Layer 2 of a small transformer language model trained on English Wikipedia (14 layers, counted from 0, width 64).
Take only the direct path to the model's output, skipping the later layers: a vector added to the residual stream pushes a token's score in proportion to its dot product with that token's output vector.

Output vectors of the tokens that the questions are about. A number n stands for (n - 500) times 0.0056.
"orm": 467,446,668,481,396,563,479,498,584,389,543,538,365,440,473,377,163,356,531,683,604,336,606,562,478,854,542,560,444,647,496,504,438,304,520,472,574,429,283,872,386,176,537,465,384,529,606,674,570,488,291,351,460,386,514,524,404,496,431,481,614,526,467,343
"fter": 469,544,397,437,487,496,529,569,605,295,731,577,250,608,340,633,509,510,478,592,286,587,513,486,695,703,528,639,556,452,670,479,426,463,737,655,688,308,422,713,434,368,496,482,773,529,257,525,365,424,555,354,645,402,425,433,353,616,617,439,461,270,415,308
"iv": 557,552,640,643,512,453,516,506,525,642,469,298,285,476,507,368,617,439,642,538,428,404,506,574,567,753,531,394,578,467,643,661,628,717,536,540,613,559,516,625,387,515,718,727,702,519,649,511,570,616,588,437,559,315,461,669,562,534,479,338,631,648,437,504
"ace": 398,331,604,473,440,542,567,551,675,215,434,650,456,310,383,335,405,362,311,590,537,468,397,470,509,718,317,338,581,483,353,554,344,492,484,386,388,330,640,674,358,348,818,546,388,517,676,536,591,680,634,530,522,452,474,383,328,545,349,432,621,637,568,253
"ra": 522,461,452,404,431,616,664,489,371,402,562,384,421,562,555,474,470,430,655,337,643,550,661,723,363,751,610,577,475,609,440,531,367,329,614,524,477,461,572,507,302,475,622,562,463,538,427,507,490,571,704,382,506,410,390,409,531,498,598,311,520,532,625,352
"ates": 461,314,650,559,327,478,577,475,481,600,554,310,321,487,337,515,556,425,615,433,566,363,568,379,443,618,415,706,490,675,321,539,477,343,745,419,526,367,616,476,557,397,706,665,503,545,561,742,263,694,551,493,620,557,417,585,275,523,427,440,569,522,418,360
"ame": 353,471,609,439,423,575,459,599,461,430,352,256,523,371,541,603,481,90,526,779,337,656,650,725,560,713,369,366,418,338,544,539,529,466,598,466,559,374,311,604,739,450,663,649,568,518,382,636,609,698,588,582,383,580,508,653,294,460,500,211,645,396,500,427
"ect": 354,452,569,229,386,531,353,495,649,404,446,678,452,583,492,404,329,184,438,520,529,602,319,439,590,854,508,555,462,582,366,550,443,365,747,579,504,693,412,698,374,434,675,619,448,509,667,451,500,575,442,454,481,668,783,409,371,571,397,374,689,504,381,288
"ous": 465,482,464,222,437,521,568,574,572,413,492,464,389,572,342,456,496,259,497,532,621,663,434,281,693,730,504,482,365,528,371,573,478,567,582,455,552,457,639,469,467,390,523,562,450,495,322,717,397,674,472,614,593,319,226,631,406,506,516,320,611,482,299,396
"hen": 374,385,395,387,530,464,301,570,670,373,634,399,500,390,533,623,415,521,515,618,603,429,474,413,692,760,569,326,543,468,610,517,220,336,559,521,279,678,271,587,567,521,535,742,746,531,378,627,438,444,751,602,477,324,316,657,517,509,535,342,460,294,704,477
"hip": 386,623,650,478,455,561,316,562,921,291,531,454,302,417,351,527,547,322,558,800,505,500,569,236,471,807,875,437,394,442,399,620,277,453,570,797,472,597,404,649,652,386,685,715,464,512,393,500,472,434,478,435,409,603,275,552,206,576,379,560,388,350,609,535
"act": 355,486,500,593,449,527,453,620,775,402,464,596,552,543,413,306,533,336,554,440,518,316,642,578,483,654,542,566,564,521,486,411,486,218,515,511,529,548,400,500,513,308,564,631,436,547,698,340,832,518,569,463,550,426,559,562,482,494,551,285,649,449,419,235
"p": 396,235,360,660,506,328,529,442,596,414,615,593,565,448,377,446,548,636,549,595,447,575,434,573,426,622,702,465,340,391,405,537,425,461,746,470,468,438,544,540,560,470,388,592,387,483,428,474,761,563,379,567,551,395,375,566,490,542,418,662,562,417,451,468
"o": 588,510,471,425,500,564,491,475,449,569,439,640,539,571,621,562,529,466,509,463,482,614,596,553,580,526,360,515,611,527,559,620,538,584,592,297,513,498,441,558,496,410,608,498,395,506,591,528,613,632,577,590,460,474,403,664,482,435,419,389,524,402,384,577
"ave": 416,245,634,291,483,355,451,543,552,517,542,394,253,316,301,404,399,474,542,675,243,547,444,507,577,748,537,261,637,642,508,588,521,393,560,677,653,383,359,685,575,417,625,742,442,547,393,582,264,426,480,691,532,365,266,655,478,495,364,233,474,379,448,389
"ust": 439,243,384,321,505,751,567,500,496,578,500,466,386,435,382,283,530,425,602,704,473,534,420,538,581,594,411,592,700,510,482,696,606,424,657,542,644,468,480,661,389,465,635,439,506,558,504,323,387,554,681,450,610,491,570,712,380,543,695,288,526,327,739,352
"nd": 533,431,346,541,457,754,562,502,615,268,526,420,327,526,409,462,527,601,490,774,293,660,703,682,518,450,572,549,510,467,434,464,473,531,645,575,628,351,497,629,397,279,565,517,434,517,430,598,373,496,493,260,395,361,415,409,488,537,611,469,711,393,668,196
"rit": 557,353,473,323,424,514,503,548,450,357,806,349,316,446,310,507,445,426,550,595,680,666,669,553,453,797,664,344,554,531,454,589,406,553,492,492,399,534,631,554,344,557,625,497,484,530,568,682,414,105,589,472,437,565,359,629,339,540,560,343,600,543,595,410
"ide": 444,407,511,322,531,385,309,502,628,381,439,454,196,597,396,295,527,359,507,508,407,496,531,609,550,730,385,321,463,309,522,435,315,627,623,528,520,811,574,692,556,293,677,672,275,512,492,452,469,544,466,515,474,603,370,424,432,553,345,535,517,347,456,355
"el": 469,503,509,436,573,732,392,478,476,224,507,470,497,601,316,445,703,386,589,468,605,450,492,475,450,694,565,439,503,667,569,486,480,557,470,305,533,712,464,703,506,598,445,694,562,517,527,611,595,493,532,423,441,676,512,604,456,487,737,596,523,450,484,504
"age": 339,452,511,406,524,646,518,514,649,337,581,431,585,479,385,184,569,415,405,333,721,386,703,541,719,664,639,650,590,538,584,500,357,398,710,570,699,253,442,664,702,469,585,638,573,496,455,549,496,675,372,489,383,510,273,512,463,601,415,241,493,481,519,345
"ore": 466,287,377,516,322,508,592,473,873,469,393,432,504,462,453,524,450,242,493,469,566,338,628,352,525,589,465,321,439,466,629,604,351,520,459,369,364,540,529,721,596,394,681,471,459,514,621,728,492,726,581,192,373,564,330,476,377,518,486,392,691,320,655,325
"ree": 493,589,384,537,473,639,531,520,532,425,535,375,440,408,565,617,301,379,453,548,532,711,620,567,514,750,446,517,479,509,418,327,493,335,507,585,357,538,566,725,401,621,822,488,560,573,493,550,271,518,550,536,529,569,394,635,471,482,432,357,729,636,391,249
"ge": 662,283,401,487,448,525,484,559,486,267,466,670,592,515,487,556,565,484,224,491,405,469,665,773,395,391,405,547,403,555,517,468,412,491,759,576,821,434,460,733,543,414,805,861,632,519,239,545,417,491,403,496,603,531,633,648,414,602,619,232,591,571,600,356
"]": 548,248,609,478,494,623,254,706,609,395,705,417,394,342,455,555,500,173,488,564,234,378,540,656,647,675,509,658,488,270,500,413,323,434,768,410,644,527,441,698,298,575,471,666,492,524,211,509,241,757,656,322,465,319,491,325,271,490,484,324,628,473,426,530
"ct": 614,468,366,527,503,363,459,510,657,368,521,467,530,409,313,537,776,419,554,705,428,603,395,512,626,488,623,392,350,664,359,331,290,232,604,547,728,609,387,742,318,579,979,483,556,508,388,576,421,476,339,304,426,378,710,637,170,584,629,244,605,283,302,368
"gh": 514,616,504,405,439,440,652,561,495,283,728,671,706,375,299,302,288,99,298,596,440,416,496,570,465,506,462,424,417,747,583,291,219,520,863,565,740,471,544,699,461,546,675,745,559,515,249,759,427,269,350,353,624,200,550,440,455,572,653,387,636,276,588,473
"ound": 350,586,546,450,482,620,521,613,727,259,404,468,211,557,349,371,581,294,614,582,516,564,500,520,579,598,543,366,635,200,403,512,369,416,749,637,437,480,382,537,426,537,550,518,405,535,659,641,638,463,549,504,603,343,325,403,155,462,593,476,634,572,537,388
"ear": 270,479,637,240,462,521,490,494,481,333,472,558,556,528,457,582,492,460,536,649,593,591,542,619,563,717,596,567,515,552,397,398,675,441,522,474,496,509,324,670,384,460,527,752,494,529,464,625,648,693,649,605,412,416,423,522,225,490,301,525,607,203,527,421
"{": 278,402,581,539,506,457,336,637,389,385,760,447,451,338,593,295,304,220,423,527,454,445,373,542,694,406,469,610,323,333,444,289,246,308,743,643,568,515,586,500,255,462,528,722,635,538,550,587,514,722,660,513,297,378,234,555,240,531,633,414,625,397,671,397

Each question shows what one neuron of this layer's MLP adds at an activation of 1. A number n stands for (n - 500) times 0.0018.

n162: 569,396,462,595,456,570,355,424,666,346,464,487,462,603,598,383,260,558,440,576,407,397,503,483,451,464,590,579,422,614,366,510,448,374,564,523,467,613,689,520,430,441,682,545,620,656,569,553,497,644,668,519,475,354,523,706,337,438,554,309,425,518,474,518
Pushed up most: "{"

n134: 436,537,455,524,566,494,562,642,498,534,570,555,505,457,521,571,528,551,579,507,433,636,576,490,607,578,472,406,402,417,378,396,463,511,490,466,482,553,516,350,488,459,515,577,514,531,502,455,412,556,453,513,580,515,556,567,603,471,403,521,436,504,520,261
Pushed up most: "ree"

n190: 410,529,447,462,653,395,445,401,368,386,423,419,503,653,431,546,564,570,420,423,569,518,433,498,434,553,454,343,485,657,542,633,589,325,400,513,469,627,424,464,528,508,408,460,509,452,460,396,434,401,563,572,386,446,480,419,411,511,661,343,490,638,509,579
Pushed down most: "]"

n47: 599,385,477,454,361,435,522,725,445,435,486,650,386,469,565,441,515,476,497,447,343,538,511,427,517,556,503,617,529,452,501,340,474,423,498,471,488,475,509,701,461,362,577,562,580,590,482,527,538,431,519,582,623,458,490,398,675,811,499,639,558,535,566,418
Which two tokens does it push up most, strongest first? "fter", "ge"

n120: 479,653,569,498,384,446,426,484,460,471,653,533,556,594,491,449,626,497,696,464,605,583,474,500,641,483,537,398,361,430,575,377,366,347,425,610,365,436,480,669,613,451,339,514,544,486,528,425,577,571,285,281,451,512,366,691,427,479,537,476,487,370,376,629
Pushed down most: "ace"

n22: 430,519,408,254,462,548,457,475,423,406,583,489,594,532,521,627,383,534,423,606,584,528,672,624,542,588,605,442,485,597,432,598,398,428,509,583,460,626,383,671,332,534,379,607,640,631,521,565,523,456,515,335,324,533,451,477,549,538,517,541,387,424,470,551
Pushed up most: "hen"

n35: 408,475,441,525,519,575,555,447,433,261,463,582,387,589,489,502,409,491,529,651,466,374,508,448,568,520,471,486,466,350,448,375,415,514,546,383,500,402,459,495,505,394,509,471,567,581,528,498,569,599,460,423,397,489,576,562,574,501,378,365,437,407,383,487
Pushed up most: "orm"

n40: 622,545,417,486,517,466,334,329,511,439,400,446,606,585,520,482,592,665,558,516,567,537,419,427,582,180,349,630,645,606,520,496,590,599,528,532,510,434,671,394,567,282,405,441,481,352,668,335,498,560,536,242,551,482,512,383,506,358,470,605,545,641,526,489
Which two tokens does it push up most, strongest first? "nd", "o"

n118: 461,651,481,613,627,427,352,516,628,424,387,497,338,485,481,464,519,349,609,406,534,464,530,586,499,674,468,316,619,490,505,289,634,459,619,485,432,492,489,640,411,738,489,686,515,521,641,539,448,500,441,582,533,514,467,510,273,521,515,372,581,729,551,325
Pushed up most: "ound"

n90: 403,438,680,470,343,516,531,531,643,393,553,577,451,400,603,440,576,516,534,564,516,557,516,484,423,561,557,512,432,556,434,444,490,531,552,480,516,421,562,499,544,431,586,603,493,537,502,558,422,486,479,432,468,446,524,477,617,602,566,517,492,593,608,540
Pushed down most: "o"

n98: 527,488,431,543,479,510,556,422,404,448,470,486,519,501,504,507,442,470,505,553,478,561,569,448,525,546,578,484,589,426,596,544,473,481,405,373,471,603,530,475,474,444,456,586,449,531,549,645,538,581,541,468,456,508,387,413,552,565,578,427,531,490,583,538
Pushed up most: "ore"

n100: 574,620,483,537,504,644,464,512,543,471,492,453,423,561,481,419,502,381,628,678,502,354,698,531,561,591,282,445,481,533,428,529,391,577,569,535,613,679,533,479,294,467,565,586,371,538,488,400,585,445,478,631,476,556,483,330,643,711,452,413,571,580,473,425
Pushed up most: "ide"

n189: 429,575,564,461,654,469,419,411,466,403,645,430,593,503,536,444,386,418,534,531,303,491,341,373,467,454,382,686,382,602,468,537,413,594,506,648,645,523,368,746,569,577,515,344,578,592,513,457,593,653,576,468,483,297,316,548,482,555,544,634,340,520,572,436
Pushed up most: "{"

n26: 682,609,633,572,535,542,543,533,427,709,504,550,488,332,368,580,583,459,526,330,591,604,426,464,486,389,625,539,594,515,587,465,409,633,466,480,444,535,565,405,478,565,385,626,656,481,601,517,579,456,544,402,383,565,509,552,592,493,698,784,496,520,534,602
Which two tokens does it push up most, strongest first? "el", "iv"

n140: 543,351,360,479,587,538,487,472,572,433,433,597,540,637,486,425,463,470,498,633,456,676,502,418,546,456,428,439,613,499,565,479,512,423,553,515,542,547,465,517,465,582,551,516,462,536,462,487,525,536,414,427,457,527,447,518,509,432,453,436,546,478,615,416
Pushed down most: "ates"

n133: 506,265,423,558,487,450,581,505,702,307,368,346,523,424,610,475,503,321,732,576,567,695,533,390,572,587,443,362,416,387,501,526,703,485,409,438,454,317,453,496,507,535,417,554,556,380,499,434,480,463,628,458,507,397,479,628,507,406,430,554,294,472,542,620
Pushed up most: "ame"

n94: 483,484,337,546,484,523,417,463,520,670,540,439,442,544,519,569,657,581,606,367,388,547,513,498,590,522,347,574,465,416,618,454,427,674,425,679,582,485,540,386,630,618,400,602,532,436,520,385,485,371,343,407,517,547,590,452,527,559,560,625,505,555,377,408
Pushed up most: "fter"

n23: 321,419,419,509,554,587,466,487,686,465,408,555,577,570,433,484,428,529,510,652,562,535,323,472,520,583,582,541,602,362,587,445,493,571,555,432,564,503,627,533,546,380,460,386,473,570,667,479,672,513,209,321,588,539,414,633,518,426,438,710,374,620,495,547
Pushed up most: "p"

n80: 481,586,439,572,487,494,697,658,531,599,494,286,546,408,399,489,678,626,486,490,525,472,572,547,325,597,447,476,503,423,595,520,476,559,477,444,560,549,467,367,505,463,594,490,486,448,455,341,543,554,507,518,485,350,647,718,477,494,597,514,531,653,440,519
Pushed up most: "iv"

n175: 532,547,398,600,487,649,314,457,559,543,372,224,475,577,417,414,598,475,592,431,395,638,584,363,478,660,382,576,626,547,466,738,457,565,333,543,422,456,529,471,471,460,410,418,542,442,556,526,419,427,543,541,439,377,496,571,539,534,421,476,479,510,652,588
Pushed down most: "gh"

n6: 470,383,598,515,344,585,486,402,500,574,335,359,629,384,477,428,611,378,627,545,460,336,658,500,459,429,473,610,543,563,557,562,582,516,608,569,406,601,717,603,472,451,586,628,486,516,442,677,449,423,443,518,585,453,545,734,259,475,614,380,499,532,467,609
Pushed down most: "fter"

n86: 434,472,446,470,529,530,418,391,350,662,300,510,509,488,591,614,460,549,567,423,258,584,577,408,546,496,548,468,638,502,548,571,456,666,358,564,630,643,484,586,423,389,726,296,432,322,475,314,457,548,379,590,395,713,575,546,366,562,458,471,489,467,468,642
Pushed down most: "gh"

n101: 452,568,375,474,524,449,581,597,620,455,452,348,553,555,393,554,529,426,403,502,466,563,498,510,641,576,420,550,434,616,525,600,511,496,508,517,485,568,448,391,412,432,517,565,309,599,479,492,515,644,403,414,521,411,554,523,444,530,559,506,510,510,448,538
Which two tokens does it push up most, strongest first? "ous", "ct"

n50: 502,483,505,420,477,592,502,586,471,390,339,431,561,498,499,541,460,539,405,485,567,623,535,409,565,402,607,452,541,389,661,555,459,373,633,585,441,501,732,605,434,382,574,448,413,446,485,401,444,386,591,562,524,478,442,489,490,345,593,482,532,577,544,524
Pushed up most: "ound"

n116: 442,312,596,369,509,543,483,430,473,344,579,527,399,542,480,436,488,478,653,550,464,562,663,377,452,288,389,574,514,409,564,550,429,532,644,559,521,376,666,505,458,537,520,410,551,577,563,482,587,386,471,257,540,527,468,597,624,441,531,654,425,524,484,399
Pushed up most: "nd"

n182: 500,502,499,496,499,501,499,502,494,503,500,501,499,503,496,498,498,496,502,507,498,500,498,503,499,498,496,497,497,495,499,497,500,502,502,500,502,499,500,498,505,498,501,496,501,498,502,500,500,496,497,503,498,499,503,500,499,500,504,502,499,499,499,498
Pushed up most: "ame"

n5: 496,425,361,516,389,592,577,536,448,472,539,578,526,296,680,499,363,483,385,543,388,444,423,611,490,522,656,502,330,392,534,570,216,414,558,423,444,467,456,651,452,470,548,403,519,422,520,472,488,505,385,483,551,620,465,507,454,421,457,497,602,500,451,390
Pushed up most: "orm"

n75: 621,545,555,386,648,602,482,467,527,586,557,526,488,547,531,565,467,422,512,581,554,548,350,540,403,360,545,349,439,570,519,546,497,482,479,529,505,608,548,480,502,524,572,487,486,554,427,472,514,420,595,538,504,611,552,504,458,379,351,465,552,303,641,434
Pushed down most: "age"

n127: 519,531,564,464,465,493,437,378,671,388,364,545,534,417,315,546,398,452,579,522,449,568,586,243,385,406,551,595,369,688,489,473,505,629,563,600,416,378,577,521,509,517,499,433,652,460,517,500,441,575,429,313,530,449,463,486,456,448,366,601,538,482,509,530
Which two tokens does it push up most, strongest first? "hip", "ore"

n7: 427,522,402,547,630,478,460,544,417,420,529,451,528,622,498,557,545,503,464,333,488,519,472,619,465,593,482,585,626,634,562,487,463,376,386,375,554,476,542,524,511,503,301,577,670,336,611,490,521,552,420,695,430,617,396,441,503,462,509,578,524,502,521,534
Which two tokens does it push up most, strongest first? "el", "age"

n52: 455,615,503,342,496,493,595,463,554,544,493,498,612,533,428,572,566,376,497,429,454,526,386,531,435,416,467,535,417,439,525,607,500,419,435,450,316,536,476,377,544,496,438,531,584,482,435,511,475,485,525,384,555,470,530,512,536,407,590,470,504,581,416,491
Pushed up most: "ous"

n105: 483,393,661,576,438,427,614,569,375,445,562,527,431,401,498,430,455,430,381,564,560,382,389,421,392,500,569,424,469,379,384,188,494,444,671,500,599,546,440,646,513,483,411,553,450,483,417,581,460,476,399,288,655,554,551,506,386,494,610,618,402,500,475,399
Pushed up most: "gh"

n172: 509,463,406,526,541,444,542,436,504,540,429,456,519,605,634,502,443,579,574,483,504,509,647,497,578,478,410,508,632,477,567,448,622,601,379,507,519,405,697,389,607,417,500,462,464,478,523,538,433,478,437,483,433,607,522,359,503,450,494,535,479,615,503,691
Pushed up most: "o"

n91: 379,438,517,679,481,467,484,477,564,448,494,507,559,540,641,588,444,424,445,591,581,384,517,603,377,577,331,452,416,632,731,548,640,493,377,440,619,500,557,557,486,222,530,356,594,415,473,641,518,373,681,491,485,441,471,500,570,458,569,509,527,598,529,547
Which two tokens does it push up most, strongest first? "orm", "ore"

n188: 289,460,490,397,585,603,514,423,348,615,325,665,525,527,415,543,640,491,570,561,616,552,459,401,433,428,444,554,709,440,504,581,565,482,599,271,424,519,534,431,453,560,467,221,527,556,402,264,617,709,441,530,519,481,472,619,623,340,604,585,486,609,470,508
Pushed down most: "gh"

n20: 402,507,575,501,520,526,540,448,710,387,421,555,440,499,467,326,549,520,402,679,549,478,411,599,589,649,525,397,452,294,712,500,516,464,620,432,562,429,486,605,455,338,340,504,483,524,610,667,454,449,544,500,457,521,551,444,432,454,532,523,494,387,660,432
Pushed up most: "ound"

n171: 491,466,472,437,546,492,516,473,487,475,524,651,445,644,459,469,330,384,438,511,496,526,355,423,534,584,510,608,557,500,428,481,541,621,644,310,560,430,339,381,607,564,602,689,522,601,486,410,593,579,454,509,377,617,520,425,410,456,590,417,506,675,557,386
Pushed up most: "ect"

n93: 612,449,484,464,420,523,448,615,589,619,481,552,511,510,483,281,509,591,539,397,437,526,367,456,474,606,564,534,662,561,424,560,641,557,399,662,500,548,729,436,473,512,504,376,459,596,694,463,731,364,446,511,375,420,589,615,335,524,434,559,399,469,405,424
Pushed up most: "act"

n129: 664,544,579,524,444,486,668,550,407,546,539,558,445,528,394,601,571,438,679,403,598,625,380,673,368,559,536,567,504,510,607,532,714,422,563,495,354,377,481,346,514,616,456,672,482,645,454,279,468,390,634,445,540,431,467,550,635,262,673,514,507,492,350,634
Pushed up most: "ra"

n106: 500,502,501,501,502,500,498,498,503,497,500,499,498,501,499,496,500,498,500,501,504,501,497,499,504,499,495,499,500,498,500,501,494,496,501,504,496,502,495,500,500,502,498,491,500,503,497,505,504,497,496,500,501,498,499,495,498,500,500,501,504,502,495,501
Pushed up most: "ound"